Layer 2 of a small transformer language model trained on English Wikipedia (8 layers, counted from 0, width 96).
A neuron's activation on a vector x is GELU(gate . x) times (in . x), where the dot is the dot product.

Input weights of the MLP neurons that the questions are about. A number n stands for n times 0.006.
n18 gate: -3 4 -15 23 1 34 -39 -27 0 -20 7 -38 34 23 -3 60 -8 -25 22 8 -36 14 -48 -10 -14 -8 -40 -3 -30 -8 -7 -31 10 -6 -5 31 13 -32 -25 -48 -34 8 -44 15 79 -7 -23 -32 12 -53 -7 -30 27 -5 7 -45 26 -21 -46 58 52 61 -5 12 -46 -38 32 4 -15 -46 -15 -35 -31 -34 -2 38 -66 14 8 42 -47 18 63 -13 -48 6 58 25 -36 -23 -27 36 17 32 -6 0
n61 gate: -40 3 36 12 -21 6 -18 2 -10 23 -15 33 25 4 -7 -2 11 1 40 -28 -26 4 28 5 6 -6 -21 33 36 -8 -24 -1 21 -31 8 3 -1 1 13 1 -9 8 -1 -16 31 -36 -14 20 13 25 4 -33 20 -37 22 -20 10 0 32 40 41 36 -29 24 8 -4 -41 -2 -28 -12 7 -27 7 16 -36 -13 -15 -26 5 -31 7 8 38 11 10 -22 -5 -8 18 -1 12 -9 -36 11 -36 -29
n87 gate: -34 26 36 -2 44 53 60 -26 -52 37 -19 28 -51 -17 1 38 -22 61 25 46 -33 3 -3 -36 -39 19 15 19 -16 -42 -16 -15 -18 -25 -3 42 -35 3 15 13 50 16 -30 -25 25 8 50 20 6 -9 9 -44 35 -40 -2 -30 -40 -1 -17 26 -8 9 12 -8 9 30 53 10 -12 9 -3 -7 4 -71 49 8 28 -41 10 -13 22 6 14 -34 3 2 30 12 84 -11 -30 5 -43 -15 14 -27
n111 gate: 20 62 22 -14 0 -18 26 9 -12 17 -25 35 3 -3 3 11 -21 16 -24 -32 37 8 -20 41 7 -24 2 -27 59 1 -24 -18 -4 -10 19 29 12 -6 17 21 48 -8 -13 9 -73 -8 -21 7 27 0 -1 9 42 -6 15 -19 43 -8 9 -25 23 -15 8 -9 -9 -9 19 -49 69 25 -51 -24 13 30 -20 5 1 -5 7 6 -20 6 10 -25 1 -24 -25 17 54 6 -40 27 29 1 -4 6
n118 gate: 29 25 -24 -13 -20 2 -44 3 -25 -22 10 4 -18 28 26 -25 5 -27 8 -58 2 -1 -28 15 20 -14 9 19 17 22 -7 -31 -22 -12 -15 -19 -1 4 3 16 -25 16 -22 35 19 -3 19 -27 -15 -26 16 -4 30 88 -12 -19 11 14 13 16 17 65 -22 1 11 40 9 -28 -33 -38 -23 -9 40 2 -28 21 29 1 27 -10 -36 -49 3 35 -34 16 11 -35 22 49 36 -5 -23 -18 24 -62
n160 gate: 27 3 36 15 26 38 15 -45 27 -39 16 -12 4 -11 -33 32 39 -23 -2 -3 34 -29 71 2 -10 37 69 -33 24 22 -14 31 -6 -16 13 -13 -15 41 18 54 -73 2 -7 24 0 17 38 22 -27 3 -3 4 30 -8 33 -2 15 -37 13 -7 -10 16 5 -11 10 45 17 -15 -19 9 -31 5 3 10 2 -9 -25 1 -9 -24 18 3 6 49 -23 -5 -85 2 -43 -12 -2 -7 -48 19 3 3
n161 gate: -35 11 -25 29 6 37 13 -17 17 -15 -4 11 -19 -45 8 31 22 22 -38 -10 4 -22 10 3 2 42 3 -3 37 3 -3 18 3 26 36 9 16 -20 14 -32 30 -9 -7 -9 20 51 0 -16 13 -19 17 -94 -11 -11 24 -58 10 -29 -35 9 -17 63 -2 26 -39 32 -12 25 -49 -38 12 -8 3 20 11 10 -62 -75 18 5 32 12 58 2 14 -16 1 -29 21 -6 -43 -8 21 -12 -24 26
n171 gate: -20 18 -20 -30 0 26 20 -9 -42 -12 -32 -20 6 -21 -9 30 3 36 2 18 12 26 -9 -38 1 60 36 26 -29 -42 -11 2 -6 4 2 3 2 4 -30 -45 -18 38 18 -15 16 5 49 -8 16 -78 28 20 35 8 32 -2 2 -23 -16 28 28 4 7 29 21 -57 -27 15 2 -22 8 -31 16 -60 7 -6 -19 17 -10 -5 -22 -27 -2 -28 10 11 -39 51 22 6 26 23 -22 31 38 -34
n197 gate: 15 -2 -10 -31 -2 -23 33 6 23 -28 43 -15 -36 46 -17 2 -1 -9 11 1 9 44 -37 52 -13 36 -1 -39 22 -56 22 12 45 30 20 33 -9 4 -16 -15 8 -40 11 -16 18 -7 -25 -44 54 -38 -3 30 -25 42 -25 -26 0 -49 16 29 -20 54 -19 -12 -6 19 54 -11 -22 -24 50 -36 29 -50 -30 -14 21 44 -4 31 -3 32 -56 -41 -29 -6 31 -12 -16 47 -53 -54 46 6 13 -13
n199 gate: 17 -71 -76 2 9 -43 5 -8 -36 24 62 -30 2 21 2 -30 -3 4 -22 -32 4 21 11 57 4 -30 25 3 -16 -25 -18 -16 -2 -46 -14 9 -64 20 -28 -25 2 -8 6 -13 8 -26 8 29 -23 -30 14 -43 -32 -5 -31 12 -24 63 68 19 5 13 28 -28 28 36 41 -40 20 -26 -7 13 53 4 15 -28 42 33 -31 40 17 33 7 2 11 12 15 29 -32 41 -4 -35 28 42 -39 46
n383 gate: 9 -6 2 16 -7 18 24 15 21 16 21 -28 -25 -10 -54 7 -49 -51 7 50 3 -14 1 -11 -16 -5 23 -1 15 -25 -25 -55 -2 30 9 -9 40 9 -20 1 -5 22 30 22 22 -5 8 31 27 21 -29 -12 -4 22 64 -7 -24 -32 1 43 -4 -57 -14 -11 44 -26 27 -14 7 -2 -1 -10 -71 19 -23 34 -5 -8 14 -1 -40 27 -14 -3 55 33 -1 11 -32 -18 21 1 4 -30 5 -3
n18 in: 33 87 -30 -30 -27 2 -14 39 1 10 -2 58 48 -38 -3 53 -35 -29 6 -6 4 -11 -17 7 3 12 30 -6 22 9 -3 -16 -64 40 -38 4 43 78 9 27 20 1 14 20 1 -11 12 -32 32 28 25 -48 43 -25 -1 13 69 -16 17 31 -15 7 -1 57 57 -29 63 -20 16 -2 -84 -31 53 -51 -4 3 26 -36 -8 -35 49 -48 -32 -46 20 33 42 -5 22 56 -23 19 -56 -48 -5 39
n61 in: 55 13 3 22 -6 7 -24 25 8 3 -70 17 35 37 -7 -22 8 -12 4 -13 26 -34 -41 -51 -2 6 -69 -40 10 -35 3 -51 -41 53 -8 -11 -26 -23 -11 -2 -39 10 -15 -18 20 40 7 -54 -8 -1 18 40 16 -4 4 4 -11 -8 -12 30 -4 -6 22 2 27 -52 7 -35 6 -11 36 -26 -27 -33 6 42 -12 -15 -22 21 9 4 -21 12 17 -22 34 -15 -12 -46 -47 -37 -37 14 28 -46
n87 in: 48 62 12 -13 -8 36 -1 25 40 49 24 -5 1 16 40 -13 80 -57 -35 6 -4 -32 -54 -36 35 -29 17 -15 -14 13 -11 -2 -18 21 -21 12 19 25 46 5 -59 24 1 36 51 4 -52 19 12 23 -41 35 -41 2 -40 5 60 -17 1 -34 22 -34 18 21 29 -17 -5 -8 43 10 -29 47 -49 41 -35 4 -30 -19 -26 -18 28 22 24 -11 -17 -5 23 -19 40 37 2 42 66 29 -45 34
n111 in: -32 -10 -12 25 -13 -10 -7 -15 21 -9 -33 45 -30 -7 -34 -21 -2 38 -26 -26 6 21 -1 16 -20 -12 -11 -21 60 -15 -4 -14 14 -21 40 -35 30 -42 -1 -20 35 14 -41 -11 21 47 -7 -27 26 -2 -26 42 5 -3 -5 14 -24 -34 -34 -22 30 -67 -21 -3 -7 -8 -12 -17 14 11 -13 -6 -28 10 -22 -9 45 -18 -5 -3 -16 4 34 -17 -1 -5 -22 -7 -4 -19 2 21 -4 -9 3 -3
n118 in: 5 6 7 28 43 -30 -1 -3 21 -70 -4 -52 2 6 23 28 -21 -10 -16 52 20 -16 -17 27 4 -41 33 -15 -22 -18 16 -33 5 -13 1 -37 4 -7 -7 3 -17 -49 -48 14 -5 -19 22 40 17 -28 -24 -16 19 28 42 20 13 -10 35 -7 -57 21 -41 2 -16 26 -10 -20 21 -7 1 -8 8 1 2 25 10 -7 30 -9 6 1 -40 3 8 27 -19 -34 -77 -2 -3 9 -9 -8 10 -18
n160 in: 59 23 -3 -2 -20 -16 -29 -44 6 -4 -16 15 -23 2 18 -25 43 -33 19 -4 -20 -8 -13 31 3 26 9 -13 26 -12 -15 -22 46 26 13 -35 43 -8 22 3 -38 -17 45 -1 -43 23 51 -7 -17 -16 -10 -12 25 -24 -6 -17 2 -24 3 -34 -32 -17 7 -7 10 25 9 25 -42 -61 13 -46 21 2 -12 15 -35 -11 -17 11 -23 8 -17 47 -13 -14 -21 34 -23 -62 -19 29 -34 76 61 20
n161 in: -41 36 -4 20 22 17 12 8 -27 -22 -1 -20 -7 -21 4 15 33 50 -14 -36 15 -11 1 -2 -3 25 24 -20 -3 -25 -28 34 13 19 25 24 7 -14 17 -13 16 -8 -24 -24 2 4 -25 -22 22 0 5 -40 -39 30 40 -10 39 1 -7 -19 -27 37 -35 37 -21 34 8 1 -4 -50 -13 -12 -17 10 -5 42 -15 -8 -23 -4 18 14 19 10 28 -21 -17 -34 23 32 -23 -33 -8 47 4 28
n171 in: 35 -1 37 -8 -58 66 -11 -28 -27 -3 -33 0 -7 -38 27 50 -20 -13 33 0 -57 27 3 -27 -8 -7 27 0 11 -15 -42 8 -5 30 -21 40 11 -8 2 -2 -19 -6 -20 -68 25 61 -20 -10 -2 33 17 40 -27 45 -38 28 -14 11 8 -17 4 14 6 19 12 -41 16 15 -31 69 8 53 -34 2 27 -10 -4 21 -35 -13 57 1 -17 -7 -3 -41 0 0 36 15 45 29 -17 12 8 -23
n197 in: -2 52 32 20 7 -43 -12 84 -41 25 15 -17 24 51 -64 5 -21 22 37 -20 30 48 -18 -16 -66 8 -21 -3 -18 36 34 33 -25 -25 -65 -41 -1 -39 -25 30 13 20 -11 50 67 -5 4 -71 -17 8 4 20 -25 18 1 26 -37 -24 -6 38 -29 -34 1 30 -25 25 16 33 -18 -12 -1 25 -8 -47 -14 -21 -17 -11 -17 36 40 27 -42 -55 -39 -56 -9 -2 18 31 0 -16 -20 2 5 22
n199 in: 28 -20 -84 41 -3 -7 31 9 31 31 -8 -12 29 8 -56 16 -6 -3 -27 -30 -2 47 6 58 -27 57 -6 -14 33 -22 -4 20 29 -8 -10 20 5 -26 -24 6 -10 -20 31 49 28 3 -24 -23 -5 20 -19 -19 -78 -19 -40 -35 -19 5 -26 -19 1 -49 66 19 -8 -11 -11 35 -19 2 0 -12 26 -33 28 -2 -15 12 -50 -12 50 33 22 -1 -7 11 14 0 10 -8 9 16 5 39 2 30
n383 in: 21 -22 -48 -1 -24 21 28 19 -34 -19 -14 -32 9 -10 -44 -30 -27 13 -5 30 17 2 46 29 -25 48 -13 22 9 -48 16 33 65 16 27 4 -20 28 -49 -30 17 -33 12 14 38 11 27 67 38 7 20 -21 -3 15 29 0 -20 -4 -17 77 -39 -23 18 -6 8 13 2 -20 7 -15 5 2 -37 24 -44 2 14 37 18 -17 -10 24 42 2 4 41 2 -12 -22 29 63 -6 -23 7 -4 -16

Each question shows a token from some text and the vector x that enters the MLP there. A number n stands for n times 0.054.

" (": 6 -41 -7 4 14 7 -14 -2 -13 11 -12 19 35 32 5 -18 -19 4 -14 18 7 -3 -4 25 -24 -11 16 5 0 -16 -5 0 9 14 27 -17 -2 5 -18 29 17 34 -7 -12 17 11 -4 25 -18 -30 -26 31 2 -11 -8 25 12 2 15 -5 -43 39 -20 -15 28 6 -44 30 -23 8 -4 -8 -24 6 -2 -19 -11 -22 -20 -5 14 2 11 -16 -14 25 -3 45 49 32 3 -15 -40 -41 19 10
The neuron with the highest activation: n171

" Paul": -26 -13 -20 3 -10 -17 -20 -4 -4 0 -59 4 40 -3 3 19 1 24 58 2 -16 0 -12 18 35 -1 -34 6 32 44 -33 13 -16 39 4 -4 13 43 -25 18 16 8 -22 -10 17 -13 -12 23 21 -17 -25 26 17 1 13 -12 10 -13 3 23 17 21 -5 13 22 23 -32 -21 -32 -22 -9 -1 -2 -7 -18 -21 15 -28 -7 -2 23 -17 9 -8 10 22 2 34 -11 2 -29 -5 5 11 19 18
The neuron with the highest activation: n18

" |": -3 -48 -17 19 33 22 -27 8 10 8 -1 1 52 -20 -10 -22 -8 9 -20 0 7 -11 -19 5 7 -28 -1 17 -26 7 -27 30 33 40 17 -13 -10 12 -32 -12 15 17 13 26 -2 5 -15 8 3 -16 -5 51 -4 -20 18 32 5 15 16 -17 9 16 27 -21 7 -10 -40 -3 -7 14 -19 -3 20 -3 0 -2 -12 -7 -9 9 24 9 11 -3 -18 -1 15 35 18 7 -11 -10 -27 4 26 -2
The neuron with the highest activation: n199

" La": -22 -18 7 -12 6 -7 2 2 14 -20 3 -3 44 -17 0 -9 5 22 40 -7 5 -3 4 -5 23 -16 -11 31 24 4 -33 20 -11 44 -15 26 9 2 -13 8 11 14 14 19 5 17 -20 1 16 -32 -9 49 9 3 7 -1 1 -20 -16 -15 0 45 -7 -18 69 12 -20 12 -29 7 -16 4 3 3 -9 -22 12 -11 5 -50 9 13 32 19 24 15 -29 61 25 17 11 -42 -6 11 -2 3
Which neuron fires most, and how strongly? n171, at about 4.1

" se": 23 2 25 -35 12 5 -19 14 24 -11 -8 -34 18 1 -4 -20 -9 40 -24 14 -15 -3 5 -25 25 -20 -4 -17 12 0 -16 12 -9 40 22 6 -3 4 -21 14 17 10 -1 -4 -3 -3 -36 7 -16 12 -38 15 -28 11 -14 -34 -8 14 1 30 -25 30 2 -6 62 14 -59 -13 -3 12 -2 -25 4 8 -20 12 -28 -4 -3 -1 22 17 8 8 6 46 -28 43 8 14 6 -5 -16 -2 14 1
Which neuron fires most, and how strongly? n383, at about 1.7

"p": 27 12 6 0 16 6 -20 18 -1 -40 4 -8 -1 -12 -2 3 8 9 17 12 -13 -28 -39 9 -13 -22 -8 36 -29 -1 -63 42 -14 15 25 32 -4 -14 -17 6 -1 13 34 -4 31 1 4 -19 11 -31 -32 12 6 -28 12 3 1 18 2 17 -32 23 -35 1 32 -7 -22 26 36 17 -27 -36 10 8 -13 19 12 -28 -39 -14 10 -21 8 -5 11 3 -28 9 47 -12 23 -1 -19 -20 -25 -2
Which neuron fires most, and how strongly? n171, at about 3.6

"ress": 46 -1 31 19 27 -21 -13 23 -28 -9 -19 -21 -18 -34 1 16 -29 35 -21 -1 8 -19 -8 -2 2 30 -34 2 6 -5 -39 25 -1 9 17 6 -21 30 -25 13 55 -32 -15 14 21 -1 -9 51 5 -4 -30 3 11 8 13 -22 -20 11 0 13 -15 5 -12 -17 35 19 -5 12 37 4 -8 0 5 6 15 13 21 -62 -20 8 -6 -19 8 0 5 7 -61 16 6 -5 -4 12 3 2 -3 6
The neuron with the highest activation: n383

")": 10 -25 -4 -1 26 -9 -24 -2 -6 -9 13 2 30 20 3 -12 -46 43 1 -20 -15 20 -22 46 -7 0 -21 45 -11 3 -33 22 1 4 12 -5 -14 -6 -18 6 9 22 7 19 4 9 -15 16 -21 -17 11 32 7 2 24 3 -8 12 -1 -30 -17 32 5 -27 -2 19 -34 3 -20 -4 0 -16 29 -16 -9 3 13 -6 -2 -20 -4 30 21 6 10 12 -23 31 41 51 -11 -37 -20 -17 15 -2
The neuron with the highest activation: n199

" over": 37 -25 -13 -20 -4 18 -26 15 3 -37 -41 -26 -8 -6 -8 -6 -14 10 -22 19 -3 28 14 -6 6 -10 -5 25 13 35 -28 25 5 6 4 -5 -6 19 -15 39 15 22 -39 4 19 -25 -5 -2 -15 -18 3 -2 19 -16 -9 1 -12 68 2 22 -8 0 -4 1 26 32 -50 0 -16 -13 -3 -20 -33 41 1 -7 -18 -24 4 -4 13 -4 13 -20 -6 18 -24 6 12 7 -26 30 -32 -25 32 -5
Which neuron fires most, and how strongly? n118, at about 1.4

"ion": 32 39 -12 8 13 1 -25 16 -33 4 -45 -4 -25 -9 -16 8 -4 17 -3 2 -12 -20 -8 22 -17 9 -13 25 0 -34 -47 6 -27 -3 -4 -13 6 -30 -23 24 14 -4 4 14 10 -3 -7 47 -16 7 -34 20 -7 -43 9 -11 5 11 -3 -13 18 8 5 28 5 -3 -13 -16 -12 1 -19 8 -14 -8 -21 2 24 -45 15 16 20 -25 59 32 -27 2 -1 16 1 32 22 -13 1 -26 13 15
The neuron with the highest activation: n87

" the": 20 -46 -6 4 -2 41 -17 -3 15 -34 -38 16 7 19 -3 -14 -9 -6 -22 19 28 3 -30 -11 39 -1 11 37 -4 9 -5 45 -9 27 8 -5 -10 20 -26 10 0 15 16 3 10 -2 -1 -17 5 -24 -37 40 -4 -22 -7 5 -31 30 -9 14 -13 37 -19 2 36 6 -8 3 -16 -15 -3 29 3 36 -10 17 5 -31 -23 -17 8 -30 -7 21 0 -11 -33 31 25 18 -8 -40 -19 -14 22 13
The neuron with the highest activation: n171

"r": -18 4 18 3 17 2 -15 5 -27 -16 28 -7 7 1 -11 -33 -17 -3 22 -14 10 -32 -27 21 -21 12 -8 42 0 25 -31 48 15 49 -5 0 9 -7 -60 17 7 -11 18 13 -7 -9 -19 -2 15 -12 -9 19 4 10 -11 12 -7 21 -3 17 0 2 -34 23 2 10 -6 -14 1 -11 -5 -28 -12 1 -8 -3 18 -26 -29 -38 7 0 16 -43 -30 10 -9 12 29 -21 -20 7 -5 -11 -16 7
The neuron with the highest activation: n197

" 17": 23 -35 -19 -9 7 -1 7 2 -3 21 -5 5 51 -8 -12 -15 -11 40 2 17 -7 -13 -38 32 -24 -12 11 42 28 15 -26 26 14 27 15 -10 22 10 -32 -23 22 34 -18 -3 -12 17 -20 -7 39 -41 7 47 -9 1 -4 26 -10 -10 26 8 23 5 6 19 30 22 -30 -31 -12 12 -15 6 6 11 -13 15 -12 -8 5 -23 19 10 16 21 -11 31 -12 32 6 -9 -9 -4 -7 -7 20 6
The neuron with the highest activation: n111

"vi": -2 4 -8 13 34 2 -21 -3 -36 5 -18 -44 -5 9 -1 -9 -7 26 33 -15 -9 -28 9 14 -21 11 15 -13 1 -24 -64 13 -24 47 -1 14 15 -13 -18 -4 33 -27 9 17 9 21 -31 33 8 18 -50 16 -17 -28 3 4 -5 -3 -7 -4 -15 35 -21 -9 34 0 -6 -37 5 -19 5 18 -4 17 -10 -4 6 -42 1 2 -13 -8 -9 -19 16 8 -6 25 -2 -9 15 23 1 34 -14 -25
The neuron with the highest activation: n383

" through": 25 -35 -8 30 3 18 -2 20 -8 -31 -24 -17 -29 3 22 0 2 20 -12 13 -8 38 28 3 6 -15 23 12 -10 0 -5 31 -13 -22 -8 -1 -39 2 -19 9 -7 33 -13 29 7 -3 20 -5 -6 1 4 32 23 -6 12 -18 2 5 6 18 -1 26 -13 -9 13 39 -34 -3 -20 -45 1 -7 -9 38 -13 4 18 -78 24 -12 -8 -14 10 -6 1 5 -39 -7 23 16 -40 -14 -19 -18 20 2
Which neuron fires most, and how strongly? n118, at about 8.3

"-": 2 -32 -24 -1 -6 18 -10 7 -2 12 -23 11 64 41 -6 -11 10 -11 -34 7 -15 -14 1 -1 -11 9 -24 30 -14 -1 -37 39 -4 39 -3 25 -26 13 -19 -17 10 17 9 5 -31 -10 17 -10 1 -20 -35 23 -10 -8 -1 32 -11 6 3 -3 -21 45 -2 -16 26 -17 -10 -22 -5 -9 -17 -22 -17 32 1 -22 -7 10 -46 -11 9 31 27 0 13 36 -45 -8 57 12 -13 -1 -33 6 8 -1
The neuron with the highest activation: n199

"ag": 6 16 -2 25 9 -18 -37 -4 -22 -25 -11 -3 26 -15 -11 3 8 0 11 1 2 27 -29 35 -19 -9 -52 24 21 -2 -40 18 -4 32 -10 2 25 -31 -49 13 23 -29 -4 11 30 -14 3 24 11 -5 0 -1 -21 -1 11 -16 -34 -22 4 16 0 13 -17 -1 14 -22 -25 -12 4 -38 -12 5 -2 -9 -19 -15 25 -21 -20 14 13 -15 15 -5 18 -15 -34 -13 7 -18 42 23 -23 -41 -2 1
Which neuron fires most, and how strongly? n383, at about 4.6

"all": 8 3 9 -3 16 -4 -43 23 -5 40 -43 -17 24 0 -8 -4 9 52 2 15 9 10 -24 21 -5 4 -6 -1 9 -17 4 25 13 41 7 -2 39 -12 -15 21 -2 -22 4 11 -8 -17 36 23 11 -6 -11 16 2 5 -2 -6 -22 57 28 40 -43 -5 -2 10 22 12 -34 -20 31 -41 -6 7 13 -8 -18 16 7 14 -1 8 23 -18 75 -17 -23 25 -10 -9 11 4 5 14 3 -3 4 19
Which neuron fires most, and how strongly? n199, at about 1.6

" 25": 26 -44 -13 -27 15 14 -7 6 2 11 15 14 44 7 -13 -27 -17 30 -9 -2 6 9 -25 27 -26 12 2 31 41 25 -33 15 19 44 19 -13 11 13 -14 -39 25 19 -13 1 -9 11 -27 -4 38 -15 13 46 4 -7 7 25 2 -7 19 2 27 8 -7 10 38 26 -41 -48 -31 7 -17 11 5 9 -8 16 -19 -11 6 5 2 11 15 10 -8 17 -23 27 -5 -4 5 16 -9 1 3 10
The two highest activations, in order: n111, n383

" S": -37 -11 28 -6 1 29 1 12 4 -40 -14 6 26 -4 -4 -10 10 7 15 -15 8 -17 -15 4 8 12 -18 4 17 -11 -29 20 -6 60 -1 -11 -10 26 -53 40 4 10 9 -7 17 11 26 -19 9 -37 10 25 14 -2 9 28 13 31 4 1 3 35 -14 -8 38 26 -36 12 -24 39 6 5 18 16 -7 -8 -11 -44 -19 -30 24 -6 25 22 10 8 -14 33 21 24 14 -7 -16 -23 -3 9
The two highest activations, in order: n171, n61

" different": 52 26 17 7 5 24 -23 21 8 -20 -30 5 -6 25 -7 -24 8 6 -37 -5 -34 29 28 11 22 21 3 10 13 22 -18 5 -13 25 8 -21 -18 17 -25 -12 17 7 -11 -16 -35 -23 -30 -11 33 -6 -21 12 24 -31 -2 -3 -5 -2 20 21 19 16 -11 16 40 2 -19 -9 -30 -34 3 13 9 -2 -18 -2 -7 -26 -23 -15 8 -22 44 27 0 9 -30 26 4 -13 -34 7 -21 -4 18 21
The two highest activations, in order: n160, n61

"t": -9 -6 4 -13 13 15 -18 0 -6 -19 0 -15 22 -26 4 0 16 14 -18 -14 8 -24 -23 3 1 10 44 52 -7 7 -23 11 6 53 -2 -40 24 -8 -39 19 -9 -8 21 11 -3 -5 12 -21 6 -47 -5 24 8 -34 10 17 -25 24 4 3 -46 50 -20 5 36 18 1 39 25 11 -3 -1 15 -15 -15 15 4 -24 -21 -17 9 -10 11 -25 -52 18 -44 16 34 -29 16 -10 3 8 8 15
Which neuron fires most, and how strongly? n160, at about 6.1

"ro": 16 19 -8 -13 2 -7 -41 -4 -17 -32 21 -3 12 31 17 -13 -22 -7 10 8 -11 10 0 31 -4 5 -20 9 11 18 -21 30 12 56 -10 -30 23 -3 -23 -21 38 -1 18 19 -33 11 -7 0 2 -7 -28 20 3 0 20 42 -16 4 17 -1 -40 39 -10 -18 9 -2 -44 4 -8 -24 -6 -6 0 12 -34 -1 22 10 -5 -10 12 2 18 -34 -17 1 -25 30 51 -17 21 -16 22 23 -25 18
The neuron with the highest activation: n197

"m": -1 12 -9 -16 32 6 -39 6 -16 -20 -8 -10 -2 5 -10 5 -4 -8 19 23 38 -3 -41 13 2 15 15 39 21 -24 -54 6 3 57 7 16 -19 -34 -20 19 21 -28 -10 26 25 12 1 -4 1 -38 2 10 -1 -12 0 14 -4 2 -3 4 -7 -1 -33 17 -4 4 -23 19 15 5 7 -8 22 -8 -14 8 6 -25 -18 -23 5 20 20 -4 21 9 -50 32 -9 -19 45 -34 -24 -31 -7 15
The neuron with the highest activation: n383

" D": -34 -44 31 -24 4 30 -3 3 -1 -31 -8 14 62 -3 -17 8 14 30 25 9 -8 2 -13 33 -7 2 0 5 22 -1 -37 10 -3 50 -16 -17 -2 20 -30 16 22 19 28 11 23 4 -4 -4 -2 -44 -4 33 12 -22 2 20 1 31 -6 15 -4 34 -2 15 24 30 -34 6 -29 31 1 -4 5 -18 -15 -15 -4 12 -20 -16 23 10 21 19 31 16 10 34 19 -9 -10 -13 -10 8 -15 5
The neuron with the highest activation: n171

":": 29 -37 -13 -3 23 -10 -17 16 5 10 -8 3 26 -23 7 -23 -3 22 -35 -2 4 -13 -47 34 -22 -12 -13 29 -12 9 -22 27 12 9 10 3 -32 20 -33 -2 9 33 -5 10 33 -10 14 37 7 -5 -17 26 -17 11 9 10 5 9 5 9 -18 30 3 -21 21 1 -31 20 -28 -9 -14 -9 -31 24 -26 -7 13 -10 -16 -20 6 9 10 -27 11 -31 18 29 12 29 -2 -39 -16 -10 27 14
The neuron with the highest activation: n199

"en": 2 27 8 23 11 -22 -41 28 11 -4 56 6 -5 33 -5 -26 5 22 2 10 31 -3 -13 3 -1 -3 26 24 -9 -18 -49 -2 -18 32 18 12 25 -11 -32 27 5 3 4 18 19 -4 4 0 14 18 -3 33 -28 32 0 -12 -3 -3 -18 19 -9 27 -38 -10 2 13 -6 -4 -34 8 -9 11 15 3 -12 0 12 -26 -6 -5 5 19 35 -16 -39 20 -22 -1 -12 7 26 -16 21 -29 -37 5
The neuron with the highest activation: n197

"cast": 13 4 -1 29 23 0 -29 -9 -25 -4 -10 24 -7 10 -13 5 9 -17 5 7 -2 12 6 19 -32 34 -5 9 37 9 -51 23 -16 43 29 5 35 -11 -11 -9 29 10 -37 3 -15 -21 -18 19 -9 42 -1 20 0 7 12 -49 -21 12 5 14 25 15 -2 -13 36 6 -23 -32 1 -21 24 -3 -6 5 -23 -6 6 -27 12 20 25 -48 24 18 -16 1 -36 14 -16 -13 -3 39 -9 9 12 2
The two highest activations, in order: n111, n160

" and": 10 -51 17 9 -3 15 -27 -3 -3 -5 -25 20 -12 17 10 10 -21 21 -39 12 -5 0 -7 17 45 2 -17 8 -10 -2 -45 13 -4 11 -1 -15 -16 21 -30 0 4 18 10 27 0 -20 -3 -8 -2 1 -20 28 3 0 6 36 -14 22 1 -18 -40 46 -34 -11 23 3 -35 17 -14 -3 10 3 -13 31 -32 8 15 -50 9 -1 24 -18 31 -25 -17 -5 -5 27 24 19 -24 -23 -21 -23 12 0
The neuron with the highest activation: n118

"F": 8 -37 48 -10 -16 2 -21 18 -36 -21 14 -4 34 24 -8 3 12 54 5 5 -11 4 -19 -15 -28 5 8 34 28 -24 -32 26 25 52 -21 -4 12 18 -9 -16 -1 -23 35 2 28 -3 -6 -1 -18 4 3 14 -1 -7 0 13 11 13 -21 -1 -19 2 -23 5 39 -13 -45 3 -8 -19 0 -18 36 -3 -29 20 -9 -31 -7 -5 20 6 48 11 12 32 -23 21 6 12 0 16 -7 -18 -1 -19
Which three neurons fire most, strongest first? n171, n61, n161

"ject": 27 9 20 -25 19 27 -2 23 -8 -22 -7 -3 5 -35 -1 36 -9 11 -4 28 15 -5 2 -1 -34 4 25 34 30 -41 -43 37 1 22 11 20 4 12 -22 4 35 -5 12 6 2 -21 -27 24 6 25 -7 31 6 -17 27 -19 1 -20 6 28 2 -3 -2 13 13 6 -16 35 22 -42 5 6 -2 -2 10 13 13 -69 -33 7 9 9 -19 0 18 7 -26 27 -10 -30 -8 -15 -16 1 -12 14
The neuron with the highest activation: n383

" ": 2 -36 -7 -12 12 12 -19 -17 19 -23 2 -3 21 31 -16 -35 2 45 -5 5 15 -12 -11 19 -15 14 -6 44 3 18 -38 8 16 48 18 -15 8 15 -28 2 20 15 -2 2 33 6 10 -23 -19 -15 -12 15 -1 -12 9 33 11 11 12 -5 -57 44 -13 -17 32 3 -7 16 -12 43 -21 -25 -11 7 1 -4 -19 -13 -5 -18 -7 8 11 19 -2 24 1 30 27 13 13 -16 -26 -23 -3 12
The neuron with the highest activation: n87

" 23": 32 -41 -11 -26 13 14 -2 8 -8 22 8 17 49 8 -21 -27 -21 38 -9 7 -7 -2 -25 18 -22 -1 5 41 36 31 -33 15 19 37 21 -6 21 3 -18 -19 23 18 -8 -1 -7 14 -16 3 36 -25 9 47 -10 -4 1 8 13 -7 15 10 19 9 -3 5 44 36 -44 -47 -23 4 -16 10 -1 13 -8 7 -16 -12 17 -2 4 6 13 17 4 14 -23 24 -1 -3 -1 13 2 1 15 -7
The two highest activations, in order: n111, n383

" long": 12 2 -1 -28 -3 21 -15 42 2 -30 -13 -9 -5 14 10 -14 0 2 -24 5 -7 12 6 24 29 25 -21 -14 10 35 -52 7 -4 25 16 7 -5 14 -26 16 3 17 -14 25 -10 -5 -4 -17 21 -16 10 -7 20 -9 -12 16 -3 58 -1 16 -2 26 -19 -2 18 18 -18 -38 -13 -9 -7 5 -7 15 -29 -2 -20 -6 -15 -8 31 13 39 23 -17 26 -58 19 26 -15 -5 33 -40 14 14 14
The neuron with the highest activation: n160

"me": 46 27 -5 -20 18 -8 -38 -4 -3 -27 -15 -24 1 8 -4 1 5 13 -18 32 3 8 -29 -9 -10 -5 0 54 20 -2 -55 43 -15 34 -3 -10 19 -11 -14 8 14 1 15 18 17 9 -25 6 19 -19 -49 15 17 21 8 6 -11 34 12 2 -20 -1 -11 -7 25 -2 -13 4 8 -13 11 23 22 -16 -12 -9 19 -41 -33 -19 15 5 5 28 -29 41 -38 19 35 -16 38 -13 -10 8 -17 3
Which neuron fires most, and how strongly? n171, at about 3.3

"ation": 25 -11 5 -25 -15 1 -28 10 -2 -6 19 -15 25 5 -14 18 -18 25 8 -28 1 -3 -9 20 -18 41 0 21 -9 0 -33 5 -5 47 16 -50 -16 -32 -16 15 11 -5 21 -18 -38 -4 1 45 -4 13 -26 13 -20 -31 23 23 -20 16 22 -8 -22 16 -17 17 22 20 -27 3 6 -26 22 24 -12 20 -30 7 40 -15 -4 15 -2 -1 30 30 -14 22 7 10 31 35 3 -10 -12 11 4 4
The neuron with the highest activation: n383